Layer 6 of a small transformer language model trained on English Wikipedia (11 layers, counted from 0, width 128).
Take only the direct path to the model's output, skipping the later layers: a vector added to the residual stream pushes a token's score in proportion to its dot product with that token's output vector.

Output vectors of the tokens that the questions are about. A number n stands for n times 0.015.
"a": 22 2 -23 35 6 38 -11 1 -10 6 14 -1 -8 -6 -26 20 24 32 4 -18 -8 5 -12 -2 -23 15 4 -11 20 -2 -8 -25 -10 -6 -20 -6 5 34 -22 46 -14 -3 -2 5 20 4 13 -15 3 -27 -23 -10 15 0 -11 -30 21 -28 -1 -9 -9 14 -3 0 -13 5 1 -29 1 9 12 -12 -30 22 -22 29 8 13 -81 5 9 12 13 -19 30 -8 -6 -8 -17 -17 -5 3 -2 42 14 0 -23 -15 -21 2 -20 10 4 33 -18 -24 -7 13 11 23 15 60 8 -6 7 -14 4 -1 -18 2 21 -18 14 22 7 2 -31 19
"eries": 17 -26 -95 6 8 -71 -37 51 43 12 34 11 -5 -12 32 -19 -35 -8 5 43 -21 -35 4 -17 -27 1 -8 8 33 19 10 12 8 19 14 -38 45 -20 34 -23 -23 -17 9 16 40 -20 11 6 -18 -18 -18 -2 44 13 14 -26 -23 15 -33 2 8 -11 -1 -4 6 -27 -3 -17 -37 -14 -18 -41 17 17 22 -42 -20 2 -25 25 4 -6 -60 50 -6 -13 3 -17 -7 -8 -13 51 -16 1 -12 41 -24 30 -25 9 -23 -54 76 -31 -35 0 -3 8 -14 19 26 33 -26 42 15 37 10 69 23 36 16 -17 -25 -5 29 3 33 -3
"es": 20 -30 -48 3 -14 50 -15 13 24 6 -29 -7 -9 -13 1 -28 -11 4 26 0 12 -33 -43 -30 -23 27 -36 -20 -14 -15 21 -3 -36 -18 -21 9 2 24 -34 -2 -4 -15 21 -4 39 9 22 -1 39 -27 -2 12 5 1 3 7 23 16 20 -14 15 -20 21 -6 12 -16 0 6 -10 13 23 -7 43 -13 -13 27 -18 -63 -11 23 -14 -49 8 9 54 21 -12 28 3 -16 -22 -27 -25 -4 9 -41 -1 36 -30 0 8 20 -23 -18 -1 -14 0 24 15 36 41 48 -35 11 -9 3 -10 2 6 43 41 -20 15 20 37 -30 0 -8
"an": -6 28 -29 -12 -17 37 41 -46 -17 -9 4 3 -3 -14 -3 6 14 -17 -6 -7 -22 -1 -21 1 -16 19 -4 31 10 -13 -24 -12 32 4 -4 21 -13 34 -14 16 17 22 4 -26 48 5 -2 -25 -2 -14 5 12 2 21 -55 19 7 17 16 -3 -14 12 -30 10 -40 -17 0 -13 7 0 -4 -7 5 14 -13 11 -28 57 -27 -6 35 17 -16 0 6 7 0 11 -21 -44 -29 24 -15 -2 -7 23 -2 -13 11 33 -6 -26 17 -5 19 -46 -14 -8 2 24 16 41 2 -18 -31 -5 -21 7 -37 28 40 17 33 11 22 7 -23 -20
" med": -21 1 6 -1 -18 -25 16 -2 16 -2 1 -29 17 41 17 -23 -12 -1 0 -23 -13 -18 3 -16 -5 11 -40 33 29 -7 12 -17 19 -7 4 1 6 4 9 -21 -12 9 19 52 -20 -8 14 11 13 0 -5 -27 15 2 -8 14 -17 31 15 3 13 9 -10 -13 -34 15 -2 6 -4 7 18 -24 27 -1 -3 -27 -56 -6 18 39 -10 -30 -38 18 -10 11 29 -34 5 21 1 47 -1 10 4 27 28 -5 -6 -2 -8 -26 -8 -21 20 9 6 -15 -25 -3 -10 -21 -43 -41 12 21 -16 54 -3 -19 9 -27 3 40 20 -2 -5 22
"op": 25 10 -28 19 -15 -22 -59 18 11 -39 28 21 9 41 -3 6 32 -25 48 -9 41 1 30 -48 5 -32 7 -7 8 -31 29 -16 18 23 0 -36 -16 27 -19 -10 31 -6 0 38 -16 -32 -19 -15 4 -19 5 1 26 30 29 3 -13 -8 -16 -5 -4 0 -14 -44 1 5 -1 -42 37 -7 -11 1 13 -1 -24 38 12 33 -13 -5 -3 -3 -34 -18 -3 14 1 3 -12 -17 -6 11 -23 27 -3 0 -25 42 -29 32 -29 -2 -15 34 -31 -7 1 -16 -2 -11 13 -2 22 4 17 -8 -17 33 4 -14 -3 5 27 0 34 6 -15 -14
"ock": 24 -36 -52 -3 -10 17 16 0 1 -31 28 -14 -18 14 -4 29 -1 -20 20 31 -18 -23 40 -40 -13 22 -9 6 26 -22 10 -38 -9 37 40 5 -45 34 -18 1 1 -69 26 -14 16 -19 -46 -21 -24 -2 -10 -33 17 33 12 2 -17 3 -36 -6 23 -6 6 15 -16 -13 -3 -5 28 -18 -2 49 -24 -11 41 19 -5 1 0 -28 -38 32 -55 31 26 -23 11 28 -23 -9 -13 11 -34 1 18 10 37 20 -27 4 -1 -14 2 -11 -11 0 25 -8 -18 3 10 26 11 3 -4 9 36 31 14 -17 -2 1 -4 -8 28 18 23 9
"mber": -15 -26 -42 -25 29 -28 -65 8 -39 -8 1 -13 -6 4 25 3 13 -42 -2 9 15 17 3 -16 -10 31 -5 38 48 -5 11 7 58 73 10 62 5 -36 61 -27 -10 32 2 44 -36 -8 -23 18 -26 -27 -6 -4 -6 40 -32 8 -3 -16 -11 6 -8 29 -40 -4 -35 5 -3 -13 24 19 -36 -24 6 2 39 -28 16 5 64 74 -31 -43 -27 42 37 0 7 -43 32 -46 22 -16 -17 -28 6 43 -46 -6 44 -5 -35 -60 7 -51 12 9 34 -24 -32 -32 -4 37 7 31 25 -22 -57 -22 11 -4 35 16 -16 28 2 -14 18 26
"uss": -18 -72 -60 -28 40 17 -25 -23 -13 7 -4 -33 1 44 -10 -35 32 -13 22 25 3 -39 3 4 -9 42 12 -6 8 -20 15 -9 33 23 51 37 -40 6 43 -2 12 -52 28 -45 30 13 16 -25 -4 -12 -15 -36 25 39 35 -7 -28 13 12 23 12 20 -4 -42 -45 -5 -3 1 1 -2 10 19 19 -14 -2 -6 -45 2 41 -4 -4 -53 -3 -2 38 1 10 -27 -5 -17 -3 1 -39 -21 20 19 0 -22 -13 -23 6 -20 7 13 -11 6 35 -8 8 21 1 -24 -17 31 6 8 11 15 5 15 -12 33 -6 31 -2 28 5 -30
"ere": 2 -53 -56 1 18 -10 10 10 5 -5 -6 4 -3 9 9 18 -29 -28 -13 6 14 -17 -17 -11 -34 23 -53 -35 17 -6 31 -18 -21 12 35 21 7 -52 -11 -1 13 19 16 -8 15 6 -31 39 -32 -21 0 23 11 26 9 -10 0 -14 30 33 -28 -15 0 -20 4 1 -3 33 13 -16 4 9 17 1 26 5 9 3 -14 29 15 -26 -45 27 25 -3 -28 18 -15 -4 -9 49 -38 2 12 8 -70 21 17 7 -1 -20 -14 19 -34 34 -30 6 7 8 44 29 -28 41 -6 -17 -14 2 19 6 18 -36 12 9 -17 -7 53 -2
"pp": -20 41 -38 0 -19 -16 -4 36 0 -17 -3 -6 5 33 2 -38 40 33 16 -9 27 1 -5 -34 14 38 7 45 25 14 -2 8 -20 30 38 39 -21 29 32 -28 18 -47 -9 -9 -27 3 -64 -15 3 37 25 -22 -4 56 21 5 4 30 -7 17 3 3 2 2 -8 -3 -2 15 -11 3 7 21 -9 -8 -18 9 -18 -38 44 2 -3 -32 -37 -23 11 -30 -11 -10 22 32 41 10 -21 -70 -9 28 -43 30 -31 -41 -28 -56 -21 -22 -1 3 14 23 1 -18 -17 -7 24 12 2 74 -7 -19 -24 3 15 -24 -21 -35 0 3 12 19
"cember": -13 -14 -25 -46 12 -16 -39 -16 50 4 -28 -41 -43 27 70 -24 -3 11 9 15 -21 1 -18 36 22 5 25 44 25 30 -9 30 45 58 -3 0 -31 -8 50 -18 -3 -14 -15 -27 -21 -3 -7 24 -34 19 -13 -16 22 73 -67 -3 -37 24 21 39 20 40 -7 -9 -7 -15 -4 23 13 -12 12 -7 -7 2 -28 43 -28 -51 2 -21 -20 12 -13 6 4 17 -52 -47 23 -41 19 22 -24 22 14 56 -31 27 -5 -9 -26 0 26 -71 -18 -7 18 -26 -47 1 14 18 -64 34 12 42 12 33 25 -28 46 -20 -15 34 -17 -35 1 7
"cc": -30 -23 -7 5 9 14 -15 16 -55 18 -22 -11 -12 9 -17 -47 24 23 -11 34 17 3 -24 21 -4 15 9 21 12 27 -45 25 -26 23 12 -10 18 23 24 14 31 10 -20 -7 -7 -19 -25 21 14 23 23 -44 19 53 24 20 -16 7 22 19 40 -10 -1 -4 26 -1 -1 -29 18 40 -11 -20 11 -15 5 14 -16 -2 26 -15 -12 -21 -9 -21 9 -11 0 -27 6 52 20 5 -28 -44 9 51 -47 4 27 -21 -11 -5 -33 -23 -11 15 31 -31 -5 -5 -2 0 14 35 -10 61 -28 -12 -9 -37 -5 -21 -30 -56 -26 -8 6 7

Each question shows what one neuron of this layer's MLP adds at an activation of 1. A number n stands for n times 0.017.

n471: -19 -17 -29 -2 37 -18 27 -3 10 22 10 -3 -29 26 4 -3 -15 -39 -15 -2 -23 -11 -16 -9 -23 -36 0 24 -4 28 -15 33 26 -18 51 -7 -25 -8 3 19 8 10 6 -36 -8 3 -11 2 24 1 18 23 -18 25 -1 -6 6 10 40 6 -15 7 -18 21 4 3 -41 -7 -15 -44 4 8 -2 6 -8 3 -11 44 1 19 17 -29 11 5 10 -12 14 11 -27 -10 8 30 21 2 -15 28 -16 9 8 -19 8 11 -25 20 -9 2 -25 -15 -2 -11 17 -19 -25 -9 10 -2 7 -2 -18 43 -33 -24 1 35 -14 -9 -7 18
Pushed up most: "ere"

n258: 12 -9 11 12 -35 -5 6 7 9 12 32 -11 25 -13 9 -28 6 -9 -2 11 24 7 31 4 4 -13 3 -21 -17 -4 16 -26 21 -5 -52 -24 -3 29 -11 -16 27 -18 17 8 33 -19 -38 33 -27 -20 -12 28 -4 -22 6 -3 -27 43 -4 -19 -9 -8 -20 25 -1 25 35 -2 -24 1 -49 5 45 19 43 -6 29 -5 8 -46 -7 -20 15 -56 5 -7 4 -9 -11 -19 15 31 8 4 -8 9 -24 14 43 20 -2 -29 14 -14 -4 23 -26 15 -7 9 -9 44 -18 15 -19 18 -10 -9 17 -13 15 -30 4 5 -25 1 -6 -13
Pushed down most: "uss"

n497: -7 -19 38 -24 13 -25 -18 7 35 -6 -17 -4 -13 7 -33 3 -22 -17 15 -6 -11 -4 -2 -7 -12 26 -5 -2 -14 -15 -25 -7 12 -55 17 -19 -36 1 3 25 -11 36 4 1 12 5 -19 -1 11 19 28 4 -23 -5 22 -3 47 5 -30 16 -14 7 16 -8 -7 13 6 16 23 -32 35 -17 -7 -11 -12 -23 -7 -5 24 -34 22 -8 -1 21 11 22 -9 8 7 13 -16 -9 3 -7 -26 -38 8 34 45 16 32 1 26 -13 8 -14 -14 5 -24 -17 30 20 -19 -22 -9 16 -10 9 19 50 -2 9 9 -40 3 18 10 -11
Which three tokens does it push up most, strongest first? "es", "ere", "an"

n381: -7 30 29 17 -1 -21 10 5 -30 -2 -16 -24 39 -4 -24 -23 12 -7 -12 30 27 -14 7 25 18 -9 -19 2 13 12 29 -8 -29 20 -14 24 -6 -23 -11 -3 -27 -3 -11 0 15 6 -17 -14 -6 18 14 -13 8 18 21 14 -32 -36 32 5 -39 -5 26 16 -16 -22 -5 45 13 -18 -10 -5 -20 1 2 2 11 6 -9 -12 4 10 0 29 5 29 -2 15 -11 21 -3 13 -35 -8 -36 -10 20 -15 40 -17 -11 -32 14 41 1 -3 -16 29 10 -10 -1 18 10 12 -24 -16 -5 -31 -26 14 44 7 -12 -8 -29 19 17 -24
Which three tokens does it push up most, strongest first? "ere", "pp", "an"

n235: -2 30 -25 -7 -24 29 13 1 6 29 20 -37 -10 -24 -4 -9 3 -16 -3 -18 -49 5 1 15 -5 7 25 19 18 -29 -9 3 24 2 -22 23 -47 -50 -8 25 30 -7 -3 14 2 18 -10 9 13 4 -26 1 -11 7 5 5 43 -8 -8 39 -13 2 -18 -22 1 42 -14 0 -1 12 15 23 9 -10 -24 -8 -18 6 -5 -26 3 24 13 -33 5 3 14 -8 -43 16 4 -10 18 32 19 6 0 -5 36 15 -20 21 14 5 -14 -21 12 26 -56 16 20 -8 2 13 -10 -18 -3 -57 16 10 11 -15 7 13 1 10 -14 -18
Which three tokens does it push up most, strongest first? "an", "a", "cember"

n72: -9 -5 1 52 40 -9 5 4 -1 -4 -13 -16 12 23 -41 18 1 0 25 11 3 -11 -2 -5 17 3 -27 4 -11 -16 11 18 -17 6 13 6 13 15 17 3 -9 -35 -44 7 15 40 7 -11 -31 8 50 18 -3 -31 12 -23 9 -17 -1 12 6 -18 32 7 -21 -2 -5 -12 -20 -7 15 -29 -16 -1 55 24 7 17 4 -18 16 -12 17 -27 2 8 -9 9 -7 20 22 -41 -4 -6 -9 8 16 3 -30 -35 -6 -35 4 -13 -13 -7 13 4 -7 -18 16 13 16 -30 -15 -18 4 15 -13 -32 29 -5 -2 32 -12 3 12 -5
Pushed up most: "pp"

n425: -31 -7 20 26 -12 -16 -3 -26 -6 19 -18 21 21 2 48 22 3 15 1 6 15 28 -1 42 -72 -21 -4 -5 -4 16 -2 -27 -6 -6 -41 -26 -24 -19 14 10 2 -19 15 -27 -1 0 -15 -1 20 6 -24 -21 -1 -34 -38 -20 51 20 25 2 24 -18 -5 30 6 36 -2 -18 20 6 -8 -29 27 29 37 -23 20 25 15 36 -3 -23 42 5 -68 -40 26 -3 -32 -32 -16 63 -3 -13 12 -25 17 20 36 9 -2 22 -23 -36 -32 -10 3 -11 14 -35 -17 -25 -19 8 2 15 -7 -30 35 -59 -26 12 1 15 25 20 67 18
Pushed down most: "pp"

n239: 37 3 -24 -14 -23 -8 13 16 -5 6 -28 -13 1 9 -30 -5 -15 -49 10 8 -9 6 -4 9 8 -29 0 13 24 4 -41 -25 -15 -20 16 -28 21 18 15 13 -25 40 16 2 6 5 1 13 6 9 15 -11 1 19 -2 -1 -6 -7 19 7 8 -14 5 13 37 -21 8 -3 10 33 2 -9 -11 -50 4 -1 5 12 26 53 -36 -20 -40 -44 47 -8 -19 -11 -7 37 11 38 3 1 -25 -4 52 -36 -7 -16 -25 -24 14 -2 -4 -1 -6 32 1 3 -13 -12 14 -32 -35 17 -17 19 24 10 17 -22 8 4 9 9 7 -3
Which three tokens does it push up most, strongest first? " med", "cc", "eries"

n118: -8 -24 3 -17 -3 -4 -11 7 30 3 7 -15 -8 21 -19 32 -17 2 13 32 12 6 -11 42 26 -30 -32 -11 -21 18 12 -21 7 8 -48 16 -14 -40 -17 22 -2 -22 -7 13 6 1 -21 -2 0 -15 -9 -3 6 20 -17 -5 -11 30 -1 -31 -10 1 1 15 -19 32 -40 8 -45 10 6 11 -22 45 27 42 29 -5 27 5 14 -26 -2 -6 2 6 -16 -4 20 14 11 -9 -4 4 -14 23 0 -6 23 7 -5 15 10 -19 9 16 -1 10 -33 12 9 19 32 23 -31 -22 19 -17 -37 -26 -41 -23 3 48 -2 5 -28 7
Pushed up most: "cember"

n282: -8 -37 -45 -1 -29 -7 -31 21 -16 56 -4 1 26 -42 11 16 31 -32 -38 -33 29 -10 29 33 4 -9 -7 -10 -23 1 37 40 14 29 -11 8 37 30 1 -2 21 -18 3 -24 -33 -29 -43 1 19 -15 21 7 1 -4 -14 -13 -14 10 -22 -16 -28 -15 11 -23 -48 -8 10 19 8 17 2 19 4 13 -13 -17 20 6 -46 -12 25 -35 29 8 8 21 2 -7 -1 38 25 -14 -21 -3 -4 13 30 -1 33 24 27 -37 10 -2 -29 17 26 44 50 -68 -40 24 -6 -19 9 -20 -20 33 -30 25 25 -33 -33 15 35 7 -5 4
Pushed up most: "mber"

n219: 22 -12 -7 -3 -37 3 56 -30 -16 12 -43 -25 12 -12 -20 -3 -39 -15 4 21 -9 -2 -58 29 -18 13 12 -10 25 -43 -19 16 -11 -14 36 3 -13 -45 -19 14 -3 45 12 20 -14 -13 -38 33 24 5 -21 -15 19 21 3 -21 26 14 -13 23 24 -28 -29 -29 18 20 2 25 1 18 -2 -1 2 -25 1 -16 -16 14 34 -19 31 -35 -17 29 -17 22 -29 27 -13 -14 5 3 6 40 -39 11 6 -6 22 11 29 29 31 25 7 -24 -32 -3 -12 44 6 -25 1 -10 0 24 16 11 11 -25 10 8 -1 -7 -13 -8 -42 9
Pushed down most: "pp"

n138: -32 6 33 -24 -18 39 9 7 -15 -9 -28 20 11 -28 -10 -2 13 18 -9 6 14 33 -13 48 -33 -22 23 44 -5 -23 -21 6 -11 -10 -8 -1 18 -18 35 15 24 8 44 -35 -9 0 -1 5 5 1 0 17 -21 -11 12 11 43 -34 -36 -33 -14 -6 37 21 -5 12 31 -30 9 -5 -10 -28 18 -18 30 -4 14 -13 21 -5 1 -13 -26 -17 -3 8 -3 -18 -5 11 -10 37 -14 15 -12 1 -14 14 14 33 19 17 -31 -15 -10 1 11 -7 -4 -11 -11 -11 -3 33 -19 13 -13 -32 4 -38 -17 -16 19 8 3 -14 17 13
Pushed up most: "cc"

n256: -46 39 5 -2 8 -10 6 -28 -6 17 -7 -19 9 14 -20 12 11 -13 -14 8 -6 2 0 25 2 1 12 14 20 19 -7 -27 6 3 18 8 -1 -20 -12 -11 16 -6 -30 -59 -34 2 5 22 -26 -4 -14 -20 -32 -4 85 2 -2 0 -7 -33 -29 -35 4 -1 26 -18 -10 -4 5 -8 -30 -20 18 1 11 13 22 -40 -13 13 -39 -6 34 -1 4 16 34 10 21 22 29 2 -6 21 10 24 -14 -7 17 2 -6 13 -33 21 -13 -10 -26 32 -4 6 -4 -7 9 -2 -21 3 1 27 5 15 -3 27 6 -30 27 8 4 -3
Pushed up most: "cc"

n70: -16 11 -4 -32 -2 -1 -15 14 4 24 -13 11 12 -31 36 -6 -6 9 8 -28 17 -22 -21 2 1 -6 -14 26 26 -29 -9 -8 -44 1 9 1 -4 -7 -66 18 -18 2 11 -9 -12 25 -1 -5 -34 -4 -2 -6 -15 -22 13 -10 -17 -37 9 3 -20 18 3 16 -4 -16 -26 8 -15 -6 19 21 -41 -11 -19 35 -17 -25 -23 43 -24 10 25 30 19 -1 9 5 -12 0 22 -9 12 -12 13 12 27 -22 32 19 10 24 -16 6 33 23 -8 -12 23 1 14 -25 35 -6 18 -27 9 12 16 18 -20 4 33 5 16 -5 7 -12
Which two tokens does it push up most, strongest first? "es", "a"

n459: 82 6 -44 19 25 13 19 45 17 -22 -27 6 -18 23 -18 10 23 -9 -35 1 5 -28 2 -14 -5 -17 -29 38 2 -3 -11 -8 14 13 -31 25 -9 7 -11 -22 42 19 2 17 3 -13 -8 35 -54 20 13 8 16 28 -9 -20 15 -18 27 -18 -30 9 -14 -14 -1 -10 34 13 12 -43 -1 -24 12 -1 -3 36 1 -19 -34 -25 23 -15 23 -43 -1 55 -17 -36 3 0 15 3 -13 -6 4 -39 6 -25 -15 21 59 -5 22 53 -3 16 -13 -3 -18 -14 -3 -1 -18 -3 -22 -7 -16 -6 -11 12 5 -1 29 1 -51 18 -20 -11
Pushed up most: "ere"

n402: 39 5 21 7 11 1 11 16 -56 39 -55 -1 -17 -8 22 -32 45 2 -24 -15 -47 6 -14 42 10 37 3 19 -4 26 -28 9 6 -1 13 0 3 15 23 23 -13 -11 3 -20 12 -29 -4 10 27 -13 -1 -7 19 -4 32 -6 22 -26 -17 -10 -30 30 7 2 -2 -33 -13 -5 11 -36 22 -3 -14 52 -20 7 3 12 25 -43 64 -42 -15 -13 -26 33 4 6 19 8 -36 15 22 14 -42 8 19 6 -16 -11 27 -22 12 -16 -9 16 -5 5 -33 -8 3 -24 -12 -15 -18 22 -42 2 -19 -7 6 10 17 18 10 -17 -20 -6
Pushed up most: "an"